Layer 13 of a small transformer language model trained on English Wikipedia (18 layers, counted from 0, width 128).
A neuron adds its activation times its output weights to the MLP's output. To switch it off is to set its activation to zero at one token and run the rest of the model.

Output weights of the MLP neurons that the questions are about. A number n stands for n times 0.00089.
n86: -81 -118 71 28 254 53 -28 -187 -21 87 -57 24 -41 -63 -238 -60 -189 -99 -32 -106 -28 113 -48 194 -73 -200 274 33 50 -91 -172 -207 -73 -40 -41 50 216 -68 85 -214 -19 35 -171 0 -249 -251 -52 -78 212 170 -207 -158 -119 -143 28 -110 -128 -51 -11 -12 -84 182 8 -37 33 123 -106 -74 -51 -101 100 -153 55 67 47 92 33 -20 138 -61 130 118 24 27 -132 -223 -139 137 201 125 -50 -19 -140 -30 -177 -127 -224 -103 213 -407 22 105 -190 -136 -77 -109 -165 -22 -29 33 -184 219 -148 95 -31 99 -355 263 220 109 77 -34 -83 -109 212 50 82 97
n109: -117 -102 -158 -70 191 88 -26 -30 31 16 -93 -4 408 404 189 -152 179 -213 -69 13 48 -291 -188 -11 101 89 116 -101 -4 148 -177 137 145 -118 -373 101 225 17 -8 34 -122 92 -163 -57 -200 -26 72 -55 54 -163 -106 284 152 -45 85 -23 -80 128 -28 -17 -216 -9 99 -4 172 95 -72 -72 69 101 40 -65 -141 -51 114 163 120 57 -108 -70 -222 4 59 -55 212 -116 198 -36 -52 373 -125 92 -266 53 115 190 0 -120 4 87 -243 -157 4 -30 121 -114 21 -99 -164 151 60 227 52 226 -302 9 -271 86 -4 17 195 47 107 -32 75 -310 59 -65
n115: -78 225 -21 14 83 -228 -57 287 -13 206 -13 -281 11 0 17 6 -52 173 31 -53 14 268 130 328 129 -45 -14 104 -27 233 14 -91 41 -110 -46 -34 -106 3 71 -58 115 68 45 57 52 99 -136 -14 29 -59 -275 13 -4 59 0 -16 214 3 125 17 229 -59 3 -212 -143 -164 -23 -3 52 -214 -40 106 -41 7 3 49 165 183 37 -127 121 138 59 34 -25 -101 -54 29 -7 -113 -169 -91 -7 -33 -79 -105 88 -198 -20 -167 39 -28 3 44 -219 60 101 129 126 -26 -95 149 94 -217 72 75 -166 -84 -135 273 68 64 -38 128 37 -164 3 30
n185: 58 0 -4 -124 35 -233 -237 -98 99 8 114 -32 125 -297 -204 -7 85 36 119 129 -104 144 227 26 33 4 269 209 59 -125 -8 -228 -146 166 33 131 -90 -118 -229 -192 -46 -150 -232 -97 36 116 -68 -184 77 439 -70 -222 -245 112 4 40 93 -65 35 -134 -4 45 169 -103 59 90 -268 124 -130 35 107 145 229 -41 100 143 -102 -8 79 199 -254 -8 -16 -32 -283 -173 -50 226 -15 107 44 8 -82 81 -316 -123 91 0 77 -157 -112 -66 -12 -56 26 -50 39 64 29 242 41 -212 -115 20 133 194 -53 25 241 12 91 119 65 47 51 132 32 73
n243: 46 -155 59 -109 19 -117 103 -167 134 -30 -110 270 28 -70 -75 -46 -86 17 21 -220 -248 -187 -236 -57 96 -134 45 -371 60 40 24 146 -35 60 96 -112 66 -104 -37 129 -59 84 -83 -30 -31 -4 171 10 102 -24 158 76 67 -36 -34 -25 -297 124 26 -49 -94 17 -191 62 61 10 -132 -38 66 -138 -135 -7 217 -35 -126 -164 113 -14 91 180 151 -93 -96 123 151 34 -121 -233 -153 211 95 -130 -36 98 3 -33 77 49 -36 104 -39 -102 37 -137 30 -26 -104 32 -100 -113 220 117 157 160 117 -64 -74 125 118 44 -113 38 -7 33 98 51 -185 39
n287: -193 -17 -99 -66 -155 97 203 -74 -58 -78 136 -86 -102 -18 -144 -84 -82 0 -347 376 49 180 -233 76 -18 68 -87 40 -117 -8 21 82 -162 176 -49 -17 -41 121 -8 42 74 -50 -65 -174 -146 -212 109 -34 -5 69 205 110 125 372 47 58 257 -9 -73 -138 38 90 213 231 75 9 145 -98 -4 -119 18 83 257 172 -34 -61 60 -174 146 -120 201 -223 -188 17 -26 -343 240 18 -49 172 173 -178 -87 -12 -120 49 96 264 -61 88 217 79 -80 -127 -183 -173 -42 -132 -134 248 -322 -154 65 -104 -124 159 -294 56 -139 169 84 155 -34 68 -197 -195 -4 -4
n300: -92 -242 -62 229 -170 -192 -71 231 -87 -20 -103 177 -11 110 143 160 121 266 98 -11 142 141 -6 -22 132 120 91 -100 101 -209 -38 -14 -245 -67 82 163 91 -24 98 112 -76 155 -7 76 45 89 145 -130 -29 111 -7 22 -30 23 -83 146 -228 17 -16 35 47 55 20 -81 107 -17 -74 38 -35 -26 40 -32 -11 -52 -51 35 -271 -36 74 -93 99 41 10 119 88 10 -68 84 3 69 -47 166 -36 167 -162 52 7 -181 -173 119 -105 -70 -139 113 -49 -59 -165 170 47 -97 21 202 -31 27 189 -30 -8 216 118 136 81 -68 104 92 152 -240 34 -157
n324: 203 -161 -81 -117 33 -181 -24 26 -62 -48 -94 173 -51 179 4 31 -11 46 -15 165 -20 -27 151 -135 115 -277 19 -150 227 -103 -193 -116 -95 47 -79 -323 -174 -181 -19 -38 -44 -191 -116 92 42 59 -150 91 113 -50 -201 -143 -128 346 -53 -121 -185 96 -269 -54 26 153 26 -69 8 35 -133 15 73 87 133 86 65 169 -76 39 207 79 253 -18 86 202 30 53 -62 -93 -32 12 94 -16 165 -133 -220 193 142 -94 47 177 -54 21 -135 -109 -211 132 104 0 26 -7 80 50 58 82 128 -181 88 146 -106 127 -153 -91 93 105 46 20 75 -157 278 98
n350: 25 134 41 162 327 57 78 0 34 238 -34 86 131 -51 -170 -107 -58 69 -10 -124 -170 217 -55 404 92 58 201 -160 53 89 -31 -62 130 92 103 -24 131 -38 154 92 -10 131 111 -3 -86 74 -122 -207 -62 -86 -174 116 234 -95 -3 -3 -47 -14 46 -10 27 -96 -40 -133 0 -52 -97 0 114 -82 -94 -130 -143 -34 187 236 35 21 -177 -56 124 -75 -65 -82 17 -218 167 163 -13 -239 -189 45 -79 -91 76 -56 7 7 124 -122 85 21 -81 44 -157 -26 13 -29 114 -93 167 -116 -136 -90 -127 -52 4 125 -155 64 -90 222 0 26 155 -112 -24 7
n359: -33 88 -89 49 70 298 29 -51 164 128 -80 -28 -70 -176 -36 18 289 -32 -57 -79 -256 119 -8 81 -179 -80 247 -249 367 186 -151 215 -37 -45 -137 71 -149 211 35 266 57 24 -121 143 165 79 23 36 284 89 -54 110 -157 111 361 -15 25 109 -31 199 16 -81 -12 46 42 -158 90 4 239 -161 123 49 -142 137 135 -32 -68 -121 59 82 -69 44 -192 -84 98 27 -96 242 -95 0 -71 27 35 -153 -101 -57 -127 -65 72 121 172 -86 -20 84 -35 100 4 135 75 -23 16 70 -102 295 48 -4 -260 -77 327 -238 90 44 -161 30 -98 127 -180 -80
n372: 62 -200 61 -302 181 -4 -192 -271 -181 67 166 -13 -67 -5 -142 -97 43 74 -180 -251 -103 -9 175 -121 166 -151 -140 54 -118 -209 232 -31 -40 138 -22 38 64 0 -21 -283 -393 140 -162 -46 187 -165 -53 -17 101 31 279 -4 -108 75 -230 -82 9 -30 -107 74 -4 -100 76 -66 -58 -145 -142 4 162 21 119 -13 -5 183 -22 -193 61 14 271 139 227 108 39 -193 132 127 -234 0 -107 -5 -213 -49 -88 45 174 132 -256 158 -260 -136 17 -129 47 -73 237 87 -233 -57 -27 -53 -106 80 75 25 -160 -104 42 -132 -60 399 -36 76 4 129 306 -229 100 247
n430: -13 158 94 -17 75 -246 -255 177 -81 135 194 -129 66 59 -89 49 -102 -68 134 40 26 78 164 189 84 -59 -185 13 -95 -164 135 -56 51 -118 -53 218 -9 129 258 -156 102 280 9 136 312 35 -288 -207 32 64 155 -12 -37 -65 -111 89 260 98 101 -237 129 -103 232 -141 -9 -384 -5 -72 240 73 131 39 64 192 -144 73 -92 27 25 -223 164 -72 81 -13 -238 -17 -137 -176 -145 -103 25 -238 135 -138 -9 81 -109 99 -53 193 -24 248 168 237 -317 -241 71 16 -58 -116 -39 -123 -52 95 17 144 -128 151 -125 0 -64 75 218 218 -29 -50 -13 231
n447: 31 -175 -111 78 192 -118 -47 57 -45 -198 -149 4 71 0 19 -159 -84 126 150 -39 -110 19 121 -101 -201 219 -473 20 170 -37 4 -81 53 109 -27 82 149 -108 -7 244 83 -7 12 114 -160 -63 -39 72 16 -27 -7 -35 -16 254 68 182 72 255 -196 -177 -85 38 -78 -18 -91 96 137 -79 -69 -152 -205 58 8 -76 90 204 160 142 -15 -77 -16 34 110 90 77 37 -28 185 14 16 -19 50 88 7 -99 54 -70 203 0 123 94 229 -22 -113 108 0 323 -259 -83 -82 12 23 66 -169 -209 21 137 23 168 60 227 -137 -69 -28 -119 52 -277 155
n448: -29 -213 76 4 -24 -11 170 112 173 -10 128 -14 78 84 -11 6 155 -307 -76 100 33 -33 -135 -114 86 -89 113 -63 175 111 103 18 150 155 204 110 205 233 -148 -78 55 141 15 -83 83 -93 -162 103 129 -101 -66 92 -55 213 -47 224 140 90 58 29 42 -332 -14 -109 11 65 -154 -29 47 55 -72 250 35 22 -139 -138 -104 -7 77 -31 -203 7 -126 110 11 18 -22 -141 -99 -182 -49 183 24 89 54 65 77 -98 178 -171 -120 -121 241 232 -39 -159 141 97 172 -34 157 48 -22 52 -137 -27 95 -15 -14 -53 -239 -43 76 92 -14 -91 118 -89
n473: -28 4 -123 -93 -26 -98 200 41 90 -118 101 -99 122 278 78 -70 83 -99 28 249 -200 154 -59 190 -82 -51 -120 33 -96 191 16 -271 62 -179 -37 70 100 232 -77 8 -41 -159 -92 76 12 179 308 -176 105 0 -360 -33 -9 68 43 254 229 91 -72 52 -139 63 -188 -116 307 76 -200 -271 76 162 -167 89 21 -67 31 124 -126 -53 -39 31 13 12 -276 -106 -93 -42 -107 142 -105 83 -109 64 -57 117 -28 -41 -169 183 188 107 -23 -8 -12 -51 -22 42 8 -217 214 281 -149 207 -44 54 -47 95 -124 0 66 -20 111 4 242 -67 -77 -113 -4 -128
n489: 301 34 -77 100 294 48 -57 -113 154 -53 120 -90 66 -18 -236 83 -145 -171 -99 26 57 -91 -224 22 123 -123 73 53 29 185 -207 -189 -173 96 -123 -42 59 288 -104 -25 65 150 107 -86 77 66 -268 152 -63 351 -269 -136 -51 191 26 -265 -260 26 53 142 -174 -149 -54 56 -79 43 81 258 -13 -106 9 70 14 13 -110 -39 -120 248 -25 148 32 25 -132 -202 -229 -46 -84 50 -69 -225 25 -8 168 77 -256 -276 -52 142 -16 -179 85 -209 -88 -46 -172 -41 -29 -214 -182 -36 208 136 -216 -189 38 -56 -194 -34 -146 25 -159 84 120 -231 -79 18 178 -178

Each question names a token from some text and the token that comes next. It shows the activations a of the neurons there, in the order above. A number n stands for n times 0.031.

Then comes g, the gradient of the next token's log-probability with respect to the MLP's output, scaled to length 1. A neuron's effect is roughly proportional to its activation times (output weights . g). A number n stands for n times 0.0007.

"ership", then " with"
a: 0 0 16 38 1 16 0 0 0 0 0 77 0 0 0 40
g: 142 -19 -59 -104 58 -113 -282 -39 121 30 74 -3 41 194 168 104 41 -17 49 209 11 -123 -13 14 -15 212 -74 -228 64 -40 -149 -61 15 -34 -47 335 -9 -7 -81 -84 -36 41 -98 -19 260 -59 -144 -136 35 166 117 89 6 -99 77 -6 210 134 43 233 345 45 -102 -93 -133 174 -133 218 -25 92 156 -141 -179 281 4 60 238 109 115 224 88 -193 -66 48 -197 -191 100 79 195 -92 -7 -210 64 68 69 -21 58 73 -142 231 52 141 19 -75 91 -166 141 -22 -77 291 -57 5 -22 -83 46 -64 66 53 6 -148 14 43 65 54 -65 -177 148 67
Which two neurons, each switched off alone, lower its probability most, in order? n430, n185

"'t", then " Be"
a: 0 0 0 0 0 0 0 0 0 326 0 0 0 7 0 8
g: 21 206 -78 -23 59 102 -40 150 4 61 36 83 -195 75 -64 -47 18 191 -32 80 -21 -161 -143 -134 -41 92 49 -103 10 -382 17 127 -129 125 -172 65 66 -58 -187 252 -28 -203 216 1 -37 -38 55 127 -89 -169 179 37 -57 -81 -57 18 -46 150 99 306 -127 -168 -355 77 -93 35 -39 -68 90 7 -3 -31 -87 16 -38 76 -208 228 143 -26 28 106 -287 -34 213 1 -150 60 -4 -122 89 358 -40 -46 43 143 199 119 -225 145 -190 -47 31 -83 165 -14 -119 -48 -37 -48 -3 -311 4 23 -33 -96 -65 49 157 -17 32 -184 15 -60 -99 -97 -60 -80
Which neuron, switched off, lowers the next token's probability most? n359

".", then " W"
a: 47 13 0 7 0 4 0 0 0 0 0 0 0 121 0 0
g: 68 102 258 -145 134 107 86 -159 -126 -113 -5 134 7 -11 -127 45 157 -31 -14 302 -61 -171 83 146 28 92 175 64 9 177 36 211 -77 -84 -213 66 -99 360 -194 91 -11 -7 229 -97 52 -36 104 -46 338 -67 -123 -128 100 -207 152 87 3 -126 -33 -117 -71 -43 -57 -68 -4 -258 26 -3 68 169 136 171 -79 -31 17 -124 -86 -21 -92 61 -18 -24 23 56 65 -77 -408 35 -3 -15 104 -1 121 255 51 239 82 71 -30 225 44 84 -21 35 -33 150 -23 -104 253 11 46 30 103 -74 22 77 -88 136 -42 81 -110 -3 108 -55 -214 -175 -12 -211
Which neuron, switched off, raises the next token's probability most? n86

" music", then "."
a: 0 0 34 0 0 0 5 0 0 0 0 0 0 0 0 0
g: -455 -38 -121 121 46 48 61 166 -89 137 39 -53 66 190 171 -254 65 -87 -45 20 -106 118 3 144 101 -163 21 137 -123 -19 156 15 226 -7 -87 161 164 35 -35 -48 -145 -107 210 -71 -126 250 33 146 -5 112 -73 99 167 -123 -127 17 176 59 -3 258 114 104 -146 241 192 -191 -128 216 77 -91 -68 -228 54 66 21 76 155 126 121 -128 -24 -104 -15 -20 146 -96 -102 107 -75 61 158 123 -194 -83 -140 19 77 -104 -81 127 117 -77 21 93 -4 154 -168 119 -45 92 246 37 -5 -18 43 12 -67 68 -98 229 76 66 44 -161 108 -79 149 -165
Which neuron, switched off, lowers the next token's probability most? n115

"er", then " |"
a: 83 0 0 0 0 0 0 0 0 8 0 0 0 0 35 0
g: 71 42 96 43 -17 93 103 145 183 89 284 -246 71 63 -269 8 280 174 151 -143 36 -25 175 16 193 129 133 62 -1 121 -62 -180 96 -36 -70 297 47 100 -16 129 202 39 162 -32 87 212 -13 -124 -87 148 -199 102 18 72 -94 233 -62 -193 17 375 145 -29 -176 -183 -39 -21 -200 79 -75 26 63 200 -26 121 -107 39 5 37 -194 37 -50 -125 -38 85 -115 72 -65 114 162 91 -47 59 19 -76 -103 -276 -116 123 -104 136 -80 88 220 -88 -158 27 -20 134 -122 53 13 -95 128 156 -94 -182 -34 -45 -98 31 4 -47 -169 -71 52 -54 105 102
Which neuron, switched off, raises the next token's probability most? n86

"ry", then " V"
a: 0 0 13 0 0 0 107 133 0 19 0 0 0 0 0 0
g: 121 154 97 84 -174 -114 210 78 232 49 -203 -22 -132 -48 36 -95 31 12 -159 -52 -182 63 7 72 -67 -11 -84 -186 -122 -136 -92 166 -206 67 -145 48 -101 -91 344 217 25 103 110 268 294 55 -99 48 67 117 -77 -9 25 13 -149 39 -2 -107 88 -167 -2 54 0 -16 -55 -104 189 234 -267 -25 -7 53 -41 -91 116 -58 -21 112 14 173 -42 19 -98 71 -105 -197 -68 129 24 28 -132 29 72 170 -280 -57 -239 -132 -59 212 -12 -90 -59 -311 -94 25 51 -219 7 -296 180 -58 38 -146 53 -104 -118 -1 -79 28 72 33 27 -8 -236 8 46 -134
Which neuron, switched off, lowers the next token's probability most? n300

"ences", then " from"
a: 0 0 0 0 121 0 0 0 0 0 0 0 0 0 53 0
g: -205 5 -93 -338 164 -73 300 71 -116 -147 47 -68 137 -134 82 -62 188 116 -29 -179 -46 44 -95 -118 56 -171 -67 -51 -110 41 104 -84 -66 -263 77 110 125 215 -36 148 151 -166 -19 -140 92 56 212 -102 72 25 -98 -26 -146 241 85 144 -100 97 11 23 -100 158 -69 -14 267 -60 39 -194 -149 14 -9 273 32 -118 -37 -60 -137 -225 83 43 158 -34 -38 55 124 6 -57 -8 5 244 -318 171 -174 -129 -35 -50 23 -214 -18 -26 -7 -18 70 -219 -153 -37 236 -86 151 103 0 285 -115 10 -104 -52 66 105 35 -135 96 13 -58 -31 -65 -32 17 -9
Which neuron, switched off, lowers the next token's probability most? n473

" un", then "ve"
a: 0 0 0 0 0 0 0 0 0 0 0 0 16 0 0 0
g: -71 -198 206 33 136 -158 -144 3 56 -125 106 20 -4 201 46 -171 -90 -52 85 -138 -129 -69 44 -90 176 -20 101 61 47 -243 -125 -23 -53 142 -24 120 -103 -27 215 -184 36 -88 -79 95 46 -51 31 58 228 -70 -165 -155 25 153 -205 -154 80 -59 -101 26 42 54 -93 104 -111 -46 39 -12 -170 87 -159 116 -90 107 285 -120 -62 188 -174 -156 26 -5 -82 54 -215 140 -63 218 -93 -211 -44 239 -165 89 54 -111 38 118 -206 240 71 -236 4 -251 299 62 45 -132 197 95 -9 43 117 26 -8 -6 180 -72 -151 -90 140 -103 54 53 -216 -172 33 41
Which neuron, switched off, lowers the next token's probability most? n447

"mas", then " conc"
a: 9 0 6 25 0 0 0 0 0 40 0 0 0 0 0 79
g: 53 -122 -119 -187 -81 -16 197 -45 60 -10 -86 -156 -5 -114 -222 135 158 -192 -209 127 -192 161 -69 -151 19 53 -1 165 -131 -68 11 -108 -168 -116 -63 172 211 -177 -34 -56 -45 183 43 -168 138 -192 -134 -73 -241 220 -34 73 29 24 -69 -118 -113 -99 16 63 107 254 251 -25 -13 205 -94 -157 1 33 -43 169 22 152 40 -194 7 -48 -6 121 74 -120 132 -85 -139 -58 75 -205 -114 -78 -175 267 -137 150 192 -53 42 129 -149 -15 106 -183 -322 55 1 20 146 -83 146 77 -78 182 170 42 109 62 47 -231 -55 80 -40 77 -12 30 70 -47 127 40
Which neuron, switched off, raises the next token's probability most? n359

" wh", then "oles"
a: 0 0 0 0 0 0 90 0 18 0 473 0 0 13 0 0
g: -126 125 160 -17 -29 -108 -96 -110 26 23 59 -58 -124 118 -75 88 28 15 -91 -98 35 37 56 -40 -10 -35 -65 59 -46 -163 -161 -259 26 -2 -102 145 149 148 -132 -241 -57 -181 39 -137 104 -223 179 209 -54 183 64 -88 100 36 -194 -239 -120 124 -81 99 21 61 17 88 -97 -114 -56 -239 -21 29 32 -213 -13 82 137 -140 45 58 69 -34 12 -12 -123 327 216 3 -1 -11 111 -278 -29 -3 -229 44 -51 186 6 4 165 318 -84 -41 -226 133 148 -68 51 99 -50 33 66 -162 -146 -134 -62 27 -130 140 147 -113 35 46 -64 71 325 -307 -202 -21
Which neuron, switched off, lowers the next token's probability most? n372

"F", then "ollowing"
a: 0 12 0 0 0 58 0 0 49 0 0 0 0 121 0 0
g: -8 242 -85 -195 23 93 40 -124 148 -128 -262 190 -1 -39 20 99 17 -72 71 -85 -134 47 -299 141 -51 -128 10 -5 -41 148 -6 -140 -1 6 15 -38 -56 197 22 69 27 7 -155 -243 304 163 -227 -217 -51 -86 -82 111 47 82 -89 33 103 -136 -43 -142 16 61 132 102 -58 70 -39 71 -372 -194 239 98 -110 185 -76 19 -151 150 -10 -6 84 -105 -9 142 30 14 -166 175 119 142 -263 19 -163 25 -13 -183 24 -129 69 32 74 33 -144 246 156 -96 150 -227 37 -3 -138 50 180 -50 140 -83 -106 80 -87 -146 -190 -6 116 13 117 -82 171 3
Which neuron, switched off, lowers the next token's probability most? n448

" band", then " discover"
a: 0 0 36 0 0 0 0 0 0 0 0 0 39 0 0 0
g: -113 82 26 25 -121 -23 -176 118 268 -116 -191 104 83 -163 73 -1 -108 150 134 240 108 -58 113 49 -18 108 125 33 -193 7 -204 -1 176 316 135 -94 66 -133 50 161 -60 13 -146 -30 -191 -49 -60 -48 67 79 -8 -101 -65 267 -68 194 124 3 -146 60 105 -52 -35 -58 -6 -218 117 -91 149 -164 -154 -124 -212 -197 26 49 -27 38 -6 -76 0 106 49 91 208 -61 27 41 -93 304 200 43 25 -150 -226 103 -66 51 -26 141 251 180 173 92 -75 85 27 -47 -4 -25 95 -186 316 104 220 -153 0 -25 41 29 46 138 180 -141 -25 -73 -59 -154
Which neuron, switched off, lowers the next token's probability most? n447

" two", then " sol"
a: 4 0 0 0 8 0 0 0 0 0 0 0 0 4 0 63
g: 289 -35 -17 40 125 39 8 39 360 91 53 46 68 50 -241 28 -80 -52 -74 -80 -86 7 -97 67 137 90 -131 -19 39 202 -8 165 13 -166 -242 -51 3 18 -81 -134 244 -171 -169 -24 -16 -108 -122 25 -240 -91 -112 -82 -169 51 -26 -40 -8 -63 -101 -24 165 184 183 -54 -174 133 -8 54 83 -44 36 183 253 226 115 215 -38 -84 165 -27 114 -156 -36 -120 -4 -37 158 -21 70 91 -89 -130 -57 -159 51 17 79 87 -47 -266 18 -161 55 121 83 178 -30 -258 -240 -55 75 231 122 25 176 72 134 55 15 -153 88 108 -140 -166 43 247 -15 -208
Which neuron, switched off, lowers the next token's probability most? n489

"í", then "n"
a: 0 0 5 0 0 0 2 137 0 0 0 0 0 0 0 0
g: 150 -144 118 -94 -179 -110 139 -54 60 63 111 195 77 114 -96 58 111 -37 3 29 142 228 352 57 -31 71 12 51 60 -14 -153 -301 76 -121 31 -130 -99 -178 -133 -36 -163 44 -123 -126 37 -20 21 110 -72 70 104 28 17 90 112 -81 -11 18 136 -62 88 -61 38 70 219 -78 -61 -91 169 -17 72 163 150 -5 -186 -10 86 -102 145 7 -105 196 68 18 -127 -41 -104 -50 -99 206 111 272 -109 -111 94 150 -41 -37 74 17 -41 -242 -105 -180 64 134 60 8 -37 14 -41 -58 218 -396 90 -142 -77 140 -317 -222 45 141 121 -121 247 -70 19 210
Which neuron, switched off, lowers the next token's probability most? n324

" |", then " "
a: 139 0 0 2 0 0 0 0 0 0 0 0 0 0 0 0
g: -134 -52 198 162 -136 -252 -64 -52 19 43 -11 17 -39 37 30 98 -44 -155 88 -337 -19 -159 -98 -106 -31 4 17 50 -53 68 2 -16 -144 -422 158 153 -89 -34 76 -81 -7 -39 80 -162 -54 -35 54 -6 5 -77 -16 -146 54 -71 -127 59 113 -48 -17 88 -53 104 -197 36 299 145 110 -98 -318 -103 107 68 52 133 -220 -50 235 -24 23 222 -137 168 159 123 150 61 -28 -475 -79 62 -24 -46 -74 -91 34 -140 -70 42 -292 -82 134 17 105 43 33 -152 -139 -46 -88 -97 -148 74 50 94 -99 50 203 -85 -92 130 -25 -125 -12 8 187 63 9 57
Which neuron, switched off, lowers the next token's probability most? n86

"a", then " B"
a: 0 0 0 0 0 0 0 0 29 0 19 0 0 0 0 0
g: -85 265 -136 -43 144 -11 -23 176 -57 66 25 4 -167 -62 -8 115 -49 132 -173 -44 -50 -86 -179 260 -88 54 105 -306 34 42 -168 111 147 141 -130 -199 -98 -127 -36 38 -95 -116 99 231 143 -55 59 65 -19 -268 -135 -17 -24 -24 110 95 -62 110 -33 -49 247 -165 -158 27 -89 103 70 26 -2 -12 18 1 -38 82 -130 -68 -76 186 -301 31 217 25 -117 8 15 -216 -11 -98 242 -76 -6 267 -96 -67 -125 -172 70 185 198 300 -4 -192 -32 -198 102 -109 2 2 58 83 124 -33 -49 4 77 -26 -198 118 -18 -38 159 -200 -150 -19 -186 -129 31 -175
Which neuron, switched off, raises the next token's probability most? n372

" the", then " largest"
a: 52 0 0 0 0 0 0 0 0 0 0 0 0 0 0 0
g: 56 -194 -161 -280 -105 -318 189 -254 -98 -79 -106 224 -55 -1 -34 -151 -50 -159 -12 -255 4 -190 -16 -105 -71 78 120 -118 -71 40 33 -20 -45 -88 -54 -6 -47 38 134 1 -30 -36 13 -208 128 15 113 110 63 18 -142 -300 9 197 -166 -317 -109 -206 -24 150 -147 152 21 -45 36 91 28 -87 27 -156 108 213 269 130 -66 113 23 -232 98 -60 -14 86 -109 -28 7 96 53 -52 67 -82 -98 212 -220 -30 78 -22 140 -97 83 -75 -21 -133 7 -86 78 -84 -19 82 96 -38 16 135 -129 -51 -9 -239 -133 189 120 202 -130 170 -123 24 250 8 -70 -54
Which neuron, switched off, lowers the next token's probability most? n86

"ained", then " in"
a: 0 0 0 0 0 0 0 0 0 0 0 0 0 0 263 0
g: -28 22 21 -223 -26 -2 33 -6 -109 -10 -35 -198 80 -84 -162 -192 -190 -8 98 -92 29 -45 150 -32 -197 197 159 -135 -345 -1 2 18 123 88 26 75 64 -332 -8 47 67 33 -95 -142 -185 106 -42 30 115 14 38 53 -38 94 -17 81 -1 20 97 7 9 240 198 -5 -119 124 102 -6 122 -75 -57 85 -4 188 -49 176 152 -120 195 -118 -177 -204 29 -126 -87 128 -171 147 -175 -358 35 -138 -140 -43 139 -141 51 20 -119 -98 -321 -83 250 -54 21 -41 69 -261 86 -125 22 -247 106 -110 -144 -115 1 -56 -126 140 72 104 -74 131 57 181 3 -33
Which neuron, switched off, raises the next token's probability most? n473

".\n\n", then "The"
a: 0 0 0 144 24 0 0 0 0 0 0 0 0 81 0 0
g: 113 32 125 24 -222 -77 49 -9 175 54 54 -249 -99 -95 -39 -94 -91 64 -19 -161 160 98 213 213 52 291 -199 188 134 -70 -109 55 7 -167 125 -33 -150 -11 94 -66 23 182 -50 -109 -21 -82 66 164 126 -62 118 65 -115 -108 9 15 -204 -99 74 -123 150 -268 172 -73 -70 -138 88 82 107 48 -24 35 56 66 -121 34 -121 47 -54 -29 127 -5 -161 233 104 -70 -63 -47 33 -78 61 280 202 -67 130 306 -77 -211 18 -142 59 -17 -162 75 111 -97 69 -145 -127 -63 -91 131 -112 49 -105 -212 -35 113 144 170 -51 49 -189 -20 -290 -86 174 267
Which neuron, switched off, raises the next token's probability most? n185

"n", then " US"
a: 0 0 114 4 0 0 0 0 0 0 0 0 0 0 0 0
g: -31 129 -132 24 72 -145 185 -148 25 -81 -94 30 -51 -10 -100 -31 -142 -24 -82 -18 -147 7 175 258 42 -64 -188 -66 -82 5 81 23 -22 -101 -144 -40 -138 34 301 237 -166 158 262 101 118 198 63 -77 148 -229 29 141 -21 -33 125 -98 -122 -29 135 -111 -92 -79 142 -81 63 -160 -51 234 -75 -88 -118 122 -81 -160 -60 68 -69 -15 -83 215 47 100 -39 85 -103 -284 -24 193 -1 -128 -65 11 138 119 -181 -147 -57 83 -70 159 23 -92 -195 40 95 86 -37 20 135 -25 -186 63 164 -51 -130 35 12 -316 -185 -163 273 239 169 21 130 -58 -205 20
Which neuron, switched off, lowers the next token's probability most? n115

" following", then " a"
a: 23 0 0 103 0 17 0 1 0 0 0 0 0 0 60 0
g: -102 130 3 145 21 144 -134 -16 150 -15 -153 -44 -197 -313 -402 -27 -22 -14 51 -112 -51 -104 40 8 29 -195 86 -132 4 7 32 -13 -207 -54 75 -375 -133 151 60 17 -142 -80 -109 -125 43 -53 -229 -149 7 157 125 38 106 56 -87 84 -32 28 -74 209 -140 88 -104 91 108 52 -22 -150 -31 122 61 125 151 373 0 -129 172 106 -48 -136 -175 167 78 -204 -213 164 80 116 287 49 90 -171 -119 -26 85 -75 112 107 139 124 -5 -70 85 -35 -142 -110 26 -102 -82 -62 10 -83 -230 -61 24 164 -58 -130 -83 -101 27 -79 -170 -58 117 15 9 -53
Which neuron, switched off, lowers the next token's probability most? n185

"ical", then " release"
a: 113 2 25 77 0 0 0 0 0 0 0 1 0 0 11 2
g: 7 71 -206 -42 50 162 -132 67 -145 316 40 -180 57 18 -37 172 -38 34 -166 87 -179 -25 -80 -63 -122 -70 87 120 103 80 -240 0 -112 161 -28 62 180 -16 -130 -4 -181 270 124 60 -199 -49 -98 65 118 71 -257 -39 33 -52 -264 -188 17 7 38 -50 -140 113 54 250 -116 134 -13 -43 -122 -25 47 114 -195 123 95 -1 -230 33 68 121 37 89 -40 -38 -86 -202 -179 -77 -251 -86 110 166 48 -222 -119 -45 -138 -42 73 239 194 -79 -240 -203 55 -141 -43 2 -40 -45 -219 -36 -82 191 82 -169 5 -79 -30 45 70 -141 71 236 99 -33 124 69
Which neuron, switched off, lowers the next token's probability most? n86

" was", then " det"
a: 0 0 0 0 0 176 0 0 0 0 0 0 0 0 0 0
g: -245 56 -250 -8 69 124 -67 -97 -28 -160 -38 -165 60 2 260 37 -67 -87 -71 72 247 -107 5 -151 -109 -139 43 96 203 187 -156 94 -61 10 -109 95 127 59 -59 -12 -87 -176 18 -148 -65 22 -155 67 205 16 -189 -13 148 7 70 -14 37 74 -200 -186 145 -85 -64 -36 -307 -217 -1 -115 -237 -106 -48 84 13 43 219 -172 94 176 -51 -160 -9 -15 -27 -20 147 -125 167 -31 91 203 3 60 -45 59 -154 137 86 -84 -192 37 274 -136 -19 65 -96 67 -65 -103 126 20 -143 124 143 129 136 -151 -3 -387 -183 -21 45 35 -51 -169 -130 -49 -78 145
Which neuron, switched off, lowers the next token's probability most? n287

"le", then " brought"
a: 0 0 156 0 0 0 0 2 0 0 0 0 0 0 0 0
g: -143 52 73 81 88 -30 17 22 63 -43 -37 139 94 -91 -306 199 235 6 209 -10 191 0 4 138 -213 -24 7 14 -155 -148 -51 -6 170 73 18 -85 51 -44 65 -100 17 191 -133 -188 48 -228 -74 -84 157 71 17 -104 -106 165 -25 -99 142 79 120 -155 -11 -178 323 -10 -126 -29 52 24 2 -38 -6 164 -343 179 -10 174 4 15 -78 -87 116 137 -2 243 35 -15 182 17 -164 200 56 -69 45 67 -205 -172 15 75 194 321 -27 42 -99 169 -31 -69 34 219 99 -103 -270 242 29 38 12 -34 -13 -173 61 -68 -20 65 112 -70 -252 36 42 129
Which neuron, switched off, lowers the next token's probability most? n115